Layer 5 of a small transformer language model trained on English Wikipedia (9 layers, counted from 0, width 64).
A neuron's activation on a vector x is GELU(weights . x + bias), where the dot is the dot product.

Input weights of the MLP neurons that the questions are about. A number n stands for n times 0.013.
n5 (bias -0.211): -29 -13 -58 -1 -47 -2 -32 -13 -14 -67 -26 -23 2 -38 -17 -44 -45 -14 16 -29 -39 -8 -13 16 5 12 -42 -37 -34 -45 17 -33 -24 -42 -43 45 28 55 15 -32 12 -5 -42 -14 21 -51 -36 -57 -35 14 -5 -61 -44 -52 16 -35 -58 -26 6 -23 -34 -38 -20 5
n11 (bias -0.145): 8 -30 28 -21 36 -5 11 58 -1 15 0 -7 42 6 5 -15 5 -6 34 11 54 -6 -29 -45 5 -11 -50 -31 -10 49 19 40 24 -26 -8 -19 -29 -49 -26 -47 17 23 -5 -4 -17 4 10 -4 13 16 12 10 -22 19 -43 39 29 -41 7 9 36 -6 21 40
n21 (bias -0.221): -18 16 3 8 25 2 16 -18 3 -11 54 21 26 28 -31 -20 -18 16 29 -27 -16 -18 6 51 17 -14 -6 -33 -31 32 -34 -5 35 -31 -4 -2 -39 -19 -23 8 91 -11 -23 -43 -10 -31 7 -32 17 32 -25 7 21 33 -21 -33 20 -1 13 -28 -6 23 6 -9
n28 (bias -0.335): -7 26 -12 -16 -15 -6 19 30 6 -29 -17 -10 29 44 -18 27 -5 2 30 24 3 -3 -9 19 19 -19 -36 40 -13 6 -26 20 -19 -14 1 13 -39 3 -20 -12 2 -10 26 -15 30 57 36 -43 17 5 -4 30 28 -34 1 -20 -14 23 26 -3 16 25 17 -42
n38 (bias -0.196): -35 -28 0 13 -2 -11 -31 12 -24 5 -8 1 -15 -39 -83 -23 36 -54 27 -2 -34 7 -7 -39 24 57 -38 0 -26 -15 33 -10 26 30 -39 -10 -3 -15 -45 -29 -13 -16 6 2 -7 -10 -5 18 -19 -14 21 5 -3 -18 28 4 15 -8 -18 1 1 7 34 21
n44 (bias 0.124): -38 -24 1 -23 39 -34 -28 -26 -29 -45 -36 35 31 -28 -13 58 -15 19 4 -17 30 33 -7 23 23 29 35 -20 -31 17 10 42 34 0 8 0 16 -57 -3 -7 1 -4 -1 28 1 -77 -21 -72 44 -11 -26 -6 3 -6 14 0 33 13 -10 -5 37 28 -11 -27
n53 (bias -0.593): -22 37 10 9 8 -4 -71 -23 -24 -7 -15 -50 55 18 50 26 -21 48 7 -19 50 -14 -35 32 25 -16 8 4 5 -20 -28 -23 -28 -17 21 43 -43 50 -35 86 -3 -26 17 15 -26 26 26 -34 39 -25 -7 60 -16 27 25 0 23 -12 19 -21 13 -3 20 11
n68 (bias -0.351): -1 1 10 -44 16 -34 -24 -23 14 19 -13 -30 31 -20 -1 15 -8 -9 6 19 29 -72 0 -39 -34 -2 28 -12 -19 -7 -54 3 -15 -15 -52 -3 26 -33 -36 26 13 15 40 -18 -36 32 -38 26 26 19 36 -33 16 7 -17 4 30 -1 -36 -2 30 10 -32 4
n69 (bias -0.309): -34 -49 0 -31 -5 -13 -20 7 3 29 2 -29 17 48 -61 -13 0 11 -9 17 25 12 65 -39 -49 -25 -19 25 -70 4 30 45 3 14 14 21 12 -18 -39 -5 -10 24 3 35 -11 22 18 0 -9 -21 7 -5 9 -21 22 -30 26 -30 -10 0 19 -21 0 -27
n95 (bias -0.025): 27 -33 26 -4 -21 -22 8 16 1 -9 -4 19 -17 26 26 3 21 -25 10 -10 -7 -28 -19 49 -35 36 18 -58 -37 6 -44 -1 19 -8 8 40 -1 -5 9 -51 1 -5 16 -2 24 -5 -23 -36 42 -1 -38 -20 18 0 -11 -38 -5 2 -66 10 -12 -32 -21 -26
n97 (bias -0.072): -43 56 -13 -7 77 -10 -29 9 9 14 -3 23 4 4 29 8 -28 18 -14 -10 2 34 -17 11 4 2 -6 -18 0 14 -38 11 -10 7 -1 36 18 -4 23 23 57 -16 -17 24 50 5 -6 2 5 -35 -60 -20 -48 55 -31 -8 9 -28 9 18 14 43 -30 30
n104 (bias -0.431): -14 -45 -28 19 11 -53 11 56 -13 4 -44 -26 -23 -41 6 22 4 -15 -57 -1 -18 9 -5 -18 -25 -2 16 -11 -56 -6 -14 -27 -27 -25 27 0 11 -40 -24 -8 3 16 1 12 -16 -10 -4 12 -6 -7 -3 -43 -8 3 -50 13 -1 -21 -41 1 -2 13 8 39
n131 (bias -0.206): 17 -19 53 -1 -53 -27 -28 -4 35 -94 -7 -14 -29 10 28 2 -18 17 22 -15 52 -7 -9 22 8 4 30 28 -33 -14 -6 -13 -9 3 -9 -16 -20 0 -41 9 3 23 12 -1 -21 -37 29 40 -2 -19 18 -18 10 18 20 41 31 70 15 49 4 -11 -10 -12
n138 (bias -0.127): -6 -17 13 -24 -10 -26 -59 -20 9 -14 11 -3 -4 -19 -12 18 9 16 11 -22 -33 -27 23 14 -1 12 -13 6 -21 -29 23 -9 19 -56 -36 -33 -3 0 -19 -15 -14 -32 -30 4 18 -19 13 -11 6 67 -12 4 5 29 1 -30 8 -26 59 41 -5 11 -4 -20
n150 (bias -0.300): 37 2 5 18 15 45 -79 0 -48 -60 16 7 -18 -16 -9 -22 11 30 -71 -5 -4 20 11 -27 -5 -51 3 4 -34 15 -43 31 -40 40 15 13 5 13 2 9 41 11 -48 8 56 -21 6 -29 -3 -26 -37 -27 -16 2 48 -20 20 17 -43 48 5 11 41 37
n165 (bias -0.508): 13 24 -31 -22 14 -24 2 -23 32 9 16 -19 -15 13 27 0 22 -5 -4 14 -15 -28 -48 -28 -11 9 11 35 34 10 57 48 27 46 -5 -8 10 -11 -1 27 -2 70 23 32 25 -1 -25 -26 40 -27 31 -6 -6 1 3 -8 26 6 11 25 -39 -18 15 22
n171 (bias -0.368): -17 0 -45 2 5 -24 11 18 -5 11 33 -14 -28 3 -37 3 -43 18 13 10 -23 -5 -24 14 -2 -8 8 11 -17 2 -24 35 -1 3 -30 -25 -11 -15 -33 -15 5 -11 0 7 55 -26 -28 0 -20 2 24 -29 38 -31 -11 -14 20 -12 14 1 -25 11 -7 13
n176 (bias 0.091): -1 14 10 28 -1 3 22 32 -5 16 15 -7 19 54 7 26 9 -12 36 -3 -15 9 5 41 -2 10 11 40 11 37 -16 -23 -22 28 13 16 25 -24 -20 8 26 -6 13 -16 28 0 15 9 -4 -45 1 -20 26 7 -45 26 7 19 -2 -17 -7 23 37 -31
n177 (bias -0.160): -28 17 -9 25 -1 -30 24 5 8 -47 40 -11 10 -24 -14 -16 -4 -55 36 -2 7 -12 -22 -19 -22 14 -23 -28 13 -61 -1 -60 40 28 -4 -30 -29 15 -15 -4 -1 -4 28 -10 -35 37 31 15 31 26 20 44 10 -37 33 -13 0 32 -23 -4 5 -8 -9 15
n182 (bias -0.224): -43 -2 5 8 21 -27 -15 26 24 45 54 27 87 45 -10 3 22 29 -10 19 -27 26 -73 -23 15 25 -5 27 43 -19 -26 -40 -6 19 -3 39 -44 50 -41 -13 -6 -26 18 20 -11 26 -11 -12 2 -30 34 58 -31 37 37 -26 -2 -19 -19 -25 31 -38 29 36
n184 (bias -0.506): 16 8 12 45 17 -17 -44 17 29 -2 -6 11 25 8 18 38 26 -15 11 10 7 15 -14 3 7 9 15 -14 20 0 -32 11 8 5 34 -10 -51 -11 -17 24 38 -3 0 15 2 8 16 5 25 -11 -6 1 -27 7 -2 -18 -87 4 34 15 24 -40 -6 -42
n191 (bias -0.356): -9 28 38 8 -8 -2 2 -8 11 2 -19 -25 58 -49 61 -19 -11 -6 11 24 -16 -18 -15 -6 53 -19 44 6 -38 -22 -52 -12 10 1 18 -19 11 12 -29 8 -21 -17 34 -23 29 63 -5 10 33 23 43 -1 -18 4 74 -17 14 36 -14 5 4 -12 -54 -18
n206 (bias -0.046): -26 25 36 -18 -4 14 -30 -42 -18 3 -54 15 -22 -30 -10 -37 16 -25 -24 10 1 -1 -11 15 37 -6 -29 -57 -10 -8 3 -12 -3 -30 35 -25 -7 -8 -40 -37 8 -3 -18 34 -1 22 -4 3 -14 -11 2 14 -5 -11 -8 19 20 11 -37 -20 8 -20 -12 -1
n211 (bias -0.232): -13 -2 -5 -15 25 50 -21 -8 11 -9 -17 5 -20 -15 15 -22 28 31 25 -1 -1 1 -28 -1 26 -8 12 -10 9 21 -37 20 -32 -3 -15 7 -20 -9 13 -30 -1 -9 -24 -10 -9 -31 -15 -2 22 -35 8 -28 -15 0 -4 16 11 13 -10 41 -11 -4 23 -6
n213 (bias -0.196): 9 -21 11 -7 -38 -15 37 -8 -41 11 -19 4 6 59 5 -60 -18 4 7 59 8 21 -7 -2 45 -20 -8 12 52 26 43 25 23 -16 45 -14 -33 -10 -26 41 -36 -32 -15 5 -14 -22 -3 -11 -9 13 33 -26 -62 -32 28 -3 39 -17 8 52 21 -24 -8 6
n222 (bias -0.919): -40 19 -5 -1 -51 -48 -22 -40 -49 39 -36 -21 58 -32 71 15 7 -22 30 -17 -29 24 -32 -14 20 -32 30 -34 29 0 -2 -19 -28 8 -9 4 -16 19 -34 39 -59 -8 15 39 -35 71 -38 -25 22 -5 16 -3 -6 -2 30 2 11 10 -23 7 43 -16 7 5
n233 (bias -0.247): -42 -31 -50 7 20 -19 -5 1 49 -6 6 -47 21 -42 -16 36 1 33 -4 -34 13 -26 24 21 19 11 3 -4 -7 9 17 -36 18 -5 -5 -25 -27 -13 1 36 7 -14 -4 -18 23 -50 -26 40 11 6 15 -55 -37 -6 -17 -16 -23 -30 19 31 11 2 32 -37
n235 (bias -0.182): 20 61 38 3 -9 -13 7 42 34 -46 -27 -39 -17 -29 -2 -22 16 6 -25 13 0 0 10 6 17 -13 -6 36 0 -21 -5 -33 2 24 -13 -26 5 -4 -54 -42 -40 19 10 36 -6 -31 -31 -42 -15 23 18 -15 13 8 31 12 4 5 16 -1 -13 -5 2 -8
n237 (bias -0.359): -42 3 -11 -54 39 -11 -5 10 -10 4 -14 -27 15 -7 -11 27 -2 -41 -27 19 -39 -4 5 8 60 13 -38 -18 -11 -5 51 -10 29 27 1 -13 6 13 17 12 -19 55 -66 -9 15 -2 -7 -38 9 -4 3 -35 -30 -39 -12 6 -6 15 5 -7 17 18 14 8
n241 (bias -0.176): -14 17 -49 15 15 41 7 -14 18 -27 -16 -7 19 -10 -6 -34 -9 13 8 4 30 -6 -7 8 -16 28 15 19 11 1 -9 19 7 -15 -31 13 -10 2 -16 56 56 23 1 54 24 34 -26 -15 7 -31 16 -20 9 -9 12 16 38 6 -5 45 44 43 -51 57
n247 (bias -0.298): 8 -8 13 -42 38 1 17 38 -28 -15 9 10 -55 -8 -55 -17 -44 -9 6 -35 -34 -1 -9 -14 -14 -2 -29 17 2 6 35 -90 7 -2 11 5 -32 -43 -8 -21 -2 3 -11 -13 7 21 30 -22 16 22 22 16 7 27 -7 4 38 7 -6 -16 27 -6 14 -4
n248 (bias -0.165): -37 57 4 32 38 1 -6 14 -34 28 6 20 -10 -31 -43 5 -29 -31 23 -33 15 10 15 34 -2 2 -45 -20 -17 -2 -4 12 22 12 24 8 -11 6 19 7 13 36 45 40 17 16 17 4 30 54 -9 -7 -14 -14 -9 26 0 14 35 32 -19 41 10 41

Each question shows a token from some text and the vector x that enters the MLP there. A number n stands for n times 0.041.

" B": 3 -29 34 23 22 -19 -5 1 41 -17 -13 34 -44 9 25 -2 7 21 -38 -20 4 -9 -36 26 -14 16 -15 7 19 13 6 4 15 -13 2 21 69 -22 27 -18 -21 -21 -28 -13 15 13 26 -21 -15 45 23 -1 5 -19 -37 31 -3 -12 38 -22 5 -12 -3 1
Which neuron lights up most? n138

"==": 28 -47 9 -20 -14 11 6 16 17 25 -7 0 -12 -13 -18 7 -3 18 -5 19 2 18 -17 -3 48 12 0 25 26 3 -4 33 15 -32 -10 3 -36 -21 60 17 -14 -29 15 3 7 17 22 -25 -3 1 28 -11 -12 4 41 23 -11 -26 -5 -5 31 -1 -45 -13
Which neuron lights up most? n213

"w": -15 -4 -15 10 -6 20 15 -19 19 -19 0 34 -20 8 15 0 32 21 -36 -22 -6 -22 -8 -11 -31 30 18 -10 38 10 46 11 -8 24 -31 -8 42 31 58 -9 -15 7 -23 35 -58 27 52 4 1 -9 -11 -41 21 5 -16 15 -47 13 -45 -7 -1 3 6 -19
The most active neuron and its activation: n165, at about 1.6

"ā": 1 4 9 -38 -5 -10 27 29 12 23 6 21 -41 -9 -23 -23 -9 29 -9 -8 45 -15 29 23 -3 11 14 14 30 17 3 -8 -30 7 -10 -26 52 1 24 -15 -6 1 -44 -13 -47 1 3 -1 -13 57 -4 9 14 17 -3 -1 -51 -11 -5 -5 -29 13 12 55
The most active neuron and its activation: n235, at about 1.8

" al": -3 -3 -5 -4 6 27 23 -45 33 -25 34 23 -18 -1 -17 -35 23 1 4 -29 60 -42 6 -17 8 3 12 -28 1 -19 -18 5 16 11 8 3 2 43 37 18 12 6 4 -21 11 11 5 15 -35 -20 19 42 -8 -1 -33 24 -33 -1 30 -32 22 -10 -1 13
Which three neurons fire most, strongest first? n177, n241, n21

"able": -4 -8 -17 -4 0 17 2 3 28 14 -9 27 -50 -52 -27 -13 22 22 20 0 5 -11 11 -18 18 -21 0 -19 17 16 10 30 -27 -12 1 16 16 15 36 4 16 -32 3 1 13 30 39 -14 -10 2 30 15 18 12 -21 31 -5 -30 10 3 9 -10 -6 -17
Which neuron lights up most? n211

" State": 22 -7 -7 -3 -4 -15 -12 14 36 -2 -10 28 -41 -43 -3 26 25 5 12 -2 29 -25 -9 28 29 26 -20 -24 6 22 14 24 -30 -20 -13 -31 31 5 -2 13 -9 -27 12 31 -13 10 28 -16 -17 11 7 15 24 -7 -16 29 -37 -7 -8 -21 24 -2 3 16
Which neuron lights up most? n206

" that": -1 -10 -6 6 21 -1 17 7 23 -1 -22 4 -13 -46 0 -1 -2 8 -28 1 33 -33 8 5 1 -9 33 -2 11 38 -10 -1 -22 15 -2 13 -12 -7 35 -11 8 -18 1 4 -10 -36 36 6 -19 -15 30 30 8 13 18 17 -36 -2 -23 36 -5 1 6 32
Which three neurons fire most, strongest first? n211, n150, n104

" km": 8 16 4 21 5 -14 3 -1 49 19 -3 34 -69 -11 -8 0 -11 -20 -24 18 25 -2 1 70 -25 0 -8 42 15 11 0 33 -28 -2 -7 -13 -18 26 -3 -7 6 -53 -2 29 -9 50 -44 -30 -21 18 15 4 18 -11 -1 26 -19 6 -9 -9 -15 6 4 22
Which neuron lights up most? n235

"%": 22 0 3 38 8 12 3 17 49 20 -3 17 -67 -29 -19 -1 26 -11 -16 2 23 -9 -1 51 -20 3 -7 -29 11 4 8 35 -66 -19 -20 -26 -3 -10 -3 8 12 -30 1 28 12 -4 26 -13 -6 -7 35 11 21 11 7 35 -37 -9 6 26 -5 -3 6 -38
The most active neuron and its activation: n184, at about 3.5

" him": -3 15 -2 12 -22 18 8 -31 0 26 24 17 -19 -36 1 18 12 3 -6 20 33 2 -8 24 4 -7 34 -19 -5 22 -1 30 -24 37 3 -1 -7 5 13 13 -13 -50 -18 -1 -23 18 29 -21 -27 6 73 16 15 2 8 -26 -22 -7 -12 -14 -6 -17 10 -1
Which neuron lights up most? n222

" A": -13 -6 21 -13 8 -26 25 9 31 5 8 27 -32 -23 12 39 6 -7 6 5 19 34 9 8 7 34 -27 6 1 28 4 2 -7 0 -15 -8 44 -12 22 11 -25 -13 -59 -34 -3 21 11 -3 -40 40 1 9 -13 -7 -16 38 -33 7 38 -15 -10 -9 -18 17
Which neuron lights up most? n237

"re": 1 5 -31 -25 28 40 33 -37 25 -9 9 -29 -24 31 -30 -6 -6 23 -34 11 30 13 10 0 -15 -22 25 47 6 3 39 2 -17 8 -37 -6 42 6 22 6 20 13 -8 -20 -3 25 35 21 4 21 -19 16 40 -4 -16 -9 31 -20 -37 -42 3 -40 -8 -30
Which neuron lights up most? n69

");": 17 -22 23 11 5 -1 26 -9 27 38 16 17 -33 -34 -18 16 8 11 -18 29 34 3 25 -2 -8 1 -13 -10 5 13 -3 26 18 1 -32 14 21 -14 6 -3 -11 -18 4 -10 -17 -18 17 -6 -26 -29 -16 15 -6 25 52 -16 -42 9 -5 -30 -9 12 7 -8
Which two neurons fire most, strongest first? n69, n38

"ed": -12 10 -16 17 -19 5 7 -50 9 22 17 15 -24 -14 23 -10 14 -22 0 -12 -27 29 25 -24 0 -17 19 -10 17 30 8 29 -16 -8 30 4 9 21 28 22 -30 -37 42 4 -37 -2 21 -11 -14 -18 42 -1 -16 18 27 9 11 -33 23 -18 27 -8 -11 -7
Which neuron lights up most? n222

" 195": 4 35 4 8 0 -20 61 34 14 5 -8 2 -40 -29 -22 2 -7 25 -20 21 35 -35 -18 30 -47 34 -9 -23 -16 9 13 -1 -5 -21 -6 -20 -7 4 22 22 -8 2 13 -17 -10 34 47 3 -28 4 9 40 3 -16 25 43 -14 -24 0 -23 2 3 26 -10
Which neuron lights up most? n177

" Pol": 20 -31 8 -11 13 18 27 9 40 1 8 3 -26 -5 7 14 18 3 5 -4 3 -11 16 21 -5 17 -18 -19 -3 10 26 -2 -38 63 -5 -50 27 5 54 -4 4 -3 -59 -15 1 14 31 13 -10 40 24 -12 -15 0 -49 1 -28 -42 41 -37 0 22 -3 -16
The most active neuron and its activation: n237, at about 4

" to": -3 14 6 5 -10 7 12 3 12 -4 14 -6 29 -52 28 -1 0 21 -6 2 6 8 1 17 -9 -1 17 -5 -5 34 1 13 -28 29 0 4 -25 20 31 20 -23 -11 5 8 -22 13 14 -17 -34 -15 17 -3 1 -2 41 7 -3 15 -5 -22 -3 -25 -5 20
Which three neurons fire most, strongest first? n222, n191, n53

" was": 12 -5 15 19 -7 -13 10 -36 -15 -10 47 14 12 -44 6 -14 -16 -13 -13 15 17 -5 0 39 10 -3 2 -4 -11 35 -10 25 4 8 18 9 -8 -3 18 42 -3 -3 8 4 -1 -3 21 15 -49 -7 29 10 -12 6 18 -11 -11 -10 0 -19 5 4 -7 13
Which neuron lights up most? n213

" 9": -7 -25 31 9 7 -4 29 8 30 -19 -12 23 -3 -24 -37 20 6 -1 -34 -6 16 2 -17 19 -15 8 -12 -51 25 14 31 4 -9 -7 -22 -16 14 11 18 13 21 0 -4 -21 -34 62 24 -9 -28 -21 18 -18 32 6 40 50 -31 1 13 -3 3 -13 10 -3
Which neuron lights up most? n177

" 8": -2 -21 41 21 8 -7 19 -3 28 -33 -10 17 -18 -12 -40 17 -4 2 -35 -6 12 -12 -13 28 -31 3 -7 -46 22 33 17 11 -9 -4 9 -8 15 11 15 14 8 -17 15 -42 -25 44 18 -6 -37 2 24 -24 32 0 35 68 -30 -11 5 1 -9 5 23 -7
Which neuron lights up most? n131

"ing": -12 6 6 31 -3 -13 14 -17 30 3 -7 33 -8 -42 -11 12 20 18 1 1 -4 10 -12 1 11 -5 9 -2 18 29 -2 13 -26 -44 -6 20 13 30 18 30 -15 -62 7 2 -3 21 0 -22 -6 -16 17 23 9 21 -6 3 -16 15 20 -26 2 -13 -2 7
Which two neurons fire most, strongest first? n182, n53

" Division": 8 17 14 -8 -23 -14 -1 37 43 4 -14 1 -41 -23 -33 45 -2 15 -22 -7 40 23 -1 34 32 22 -9 -5 -7 29 35 36 -17 -15 -33 -38 27 4 3 -7 4 -22 -2 -7 1 -12 33 -10 16 34 15 13 29 -25 -16 6 -43 -27 2 -27 -25 -5 28 14
Which two neurons fire most, strongest first? n138, n235

"ried": -16 18 10 18 -20 -16 9 -28 4 11 16 60 -6 0 18 12 19 -5 18 -25 24 42 -13 -11 -44 13 33 -30 -26 39 -25 37 -24 -23 -13 11 9 16 42 28 -35 -20 23 -17 -34 30 15 1 -3 -13 38 21 5 -7 -15 7 -39 -20 3 -23 -16 -7 6 -2
Which neuron lights up most? n222

"vi": 14 11 21 1 9 -8 14 16 48 3 27 11 -23 -4 -31 8 5 -14 -32 3 4 -18 36 51 -6 44 4 8 34 13 -8 34 -45 1 -25 -36 27 0 33 10 -17 11 -53 -11 -15 -3 31 -17 1 64 -5 -8 -35 7 -36 -14 -40 5 1 -30 23 -19 5 14
Which neuron lights up most? n237

"ets": -16 22 17 45 -3 -17 11 -36 -1 1 -4 31 -17 -26 -22 30 24 5 9 -3 8 40 -30 30 16 -17 14 -23 36 21 -9 19 -2 -13 -42 -24 34 9 1 39 -10 -45 -8 11 -19 11 24 10 -14 -15 19 37 24 -2 -2 4 -21 -8 4 -8 -36 14 -5 -2
Which three neurons fire most, strongest first? n222, n53, n206

" in": 14 5 0 14 -20 -3 33 15 28 8 14 6 3 -48 10 12 6 7 -15 0 15 -10 6 22 16 10 8 32 -3 22 8 -9 -5 12 13 -11 -24 22 14 7 -42 -10 -14 5 -11 9 -1 23 -34 -5 4 -22 14 31 28 2 -25 -12 -9 -19 -28 -28 24 18
The most active neuron and its activation: n235, at about 3.1

" he": -4 8 7 34 10 0 7 -31 21 5 10 1 -41 -43 2 2 -13 -2 -36 13 35 -24 7 1 -17 9 14 -5 -9 30 -14 24 12 14 6 0 18 -4 15 2 -3 23 1 -23 -2 16 48 10 -32 -8 59 13 -28 -5 -5 16 -11 -8 0 -43 -18 11 6 32
Which two neurons fire most, strongest first? n248, n104

".6": -4 -14 25 15 7 3 18 10 29 -10 -39 32 -68 -10 -48 23 -7 -4 -18 -2 5 -20 -4 34 -17 -22 2 -2 42 5 15 17 -36 1 -7 -25 29 23 -12 -9 15 -14 16 -3 -29 32 0 11 -33 30 7 -9 43 3 42 57 -16 -15 0 20 -12 19 5 -31
Which three neurons fire most, strongest first? n235, n131, n206

" oper": 4 19 4 -4 -14 -17 9 -6 51 -25 2 -3 4 -20 -6 0 -3 -1 -1 3 0 11 -19 23 -14 14 33 33 13 34 9 56 -6 4 3 -34 -9 18 4 1 1 -18 -2 9 34 49 -5 5 -15 8 5 31 29 11 -55 14 -30 -33 -2 -64 36 5 -19 -13
The most active neuron and its activation: n28, at about 3.5

"O": -1 -26 6 -30 23 -8 7 -14 2 -10 28 18 -6 -8 -2 -2 6 11 -20 -13 23 11 35 -9 0 -8 -19 18 33 23 -1 -19 20 14 -47 14 39 -42 68 -4 21 -23 -29 -31 -13 44 4 30 -22 36 7 10 -1 11 -15 22 -15 20 -11 -51 -11 -2 19 29
The most active neuron and its activation: n247, at about 3.4

" There": -2 0 -4 15 2 -27 18 0 42 18 -7 -1 -26 -30 -19 3 8 2 -10 -4 30 -7 -11 33 9 -19 52 -15 22 35 5 16 30 4 9 -8 -13 6 29 1 -8 -14 -11 -22 -20 -7 11 29 -3 -17 42 17 1 0 -10 37 9 -21 -72 -23 -29 38 0 -1
Which two neurons fire most, strongest first? n233, n104

"ly": 14 15 -12 2 0 8 21 -22 20 12 20 20 6 -45 -19 -2 25 13 10 15 -18 -4 -14 23 -17 -12 8 -33 31 28 39 36 -2 12 13 -20 -1 -2 16 18 -20 -16 -15 -7 31 21 32 7 -13 6 22 22 19 -9 -27 0 -54 3 37 -14 -41 -21 3 -20
The most active neuron and its activation: n184, at about 2.7

" a": -10 -7 18 -7 12 11 7 -20 17 -33 7 28 -48 -43 3 21 -2 -6 11 21 -1 22 33 -14 7 -23 -25 21 -5 29 7 28 -6 20 -7 2 14 -11 45 3 -1 12 -56 1 26 -14 6 -5 -17 27 28 -20 24 7 -4 39 -17 0 5 15 1 -8 -22 -1
Which two neurons fire most, strongest first? n150, n237

" than": 7 0 -2 -9 0 30 15 -8 22 -3 12 -9 10 -59 -2 -14 17 8 -11 -1 16 2 16 20 -9 -4 -4 -10 32 38 -1 22 -31 8 5 20 -37 8 11 -11 6 -15 -5 1 7 -6 2 8 9 2 31 17 25 1 8 -12 5 2 -6 8 -17 -22 10 7
Which neuron lights up most? n211

" sp": -26 -18 8 0 17 -3 14 3 22 22 -12 -13 3 -2 39 19 3 0 -31 -23 28 10 -8 -5 -20 -16 17 58 43 10 18 -8 5 21 -35 -42 2 6 63 -25 6 -35 -4 19 27 0 41 47 -15 18 50 -1 19 -5 -41 14 -21 -9 -6 -25 0 3 -8 -37
The most active neuron and its activation: n233, at about 3.5

" M": -2 -45 -5 -10 4 -8 18 -13 50 2 -33 15 -4 7 28 -17 26 15 -56 21 24 -32 -38 48 -7 -5 -22 -18 12 17 -1 1 7 16 6 4 54 -4 46 4 1 -18 -49 -8 -32 35 4 10 -7 13 1 -12 15 -3 11 16 -20 27 0 -31 14 9 15 6
The most active neuron and its activation: n237, at about 2.1

"stru": 25 28 -21 -1 10 -28 65 -11 25 -38 11 8 -33 4 -23 5 16 12 -6 -15 21 -32 27 -15 -35 11 -2 -11 43 11 -15 10 9 35 -2 7 4 22 7 -6 2 -9 25 7 -10 13 23 -5 -29 27 21 9 25 -7 -19 38 2 -36 -73 -55 31 -7 -14 19
Which three neurons fire most, strongest first? n177, n68, n247

" F": -3 -31 8 -8 20 -14 17 34 50 -4 -10 -11 -39 -13 -12 5 11 12 -45 -23 14 5 -23 37 24 38 -2 10 20 12 8 -13 15 5 -2 5 50 6 28 9 -4 -26 -30 21 -16 24 25 -3 -12 16 23 0 -7 -8 -36 16 -31 12 38 -65 -20 4 -10 28
The most active neuron and its activation: n237, at about 3.1

".4": 11 -23 23 21 4 -1 7 3 24 -9 -27 50 -59 -9 -35 14 -4 -12 -21 -11 7 -26 -8 27 -24 -13 -17 -23 41 22 0 23 -29 7 -6 -20 13 22 13 5 20 -18 21 -2 -4 36 -8 19 -31 41 10 -5 21 -1 41 59 -15 -24 4 14 -13 19 -2 -48
Which three neurons fire most, strongest first? n248, n206, n131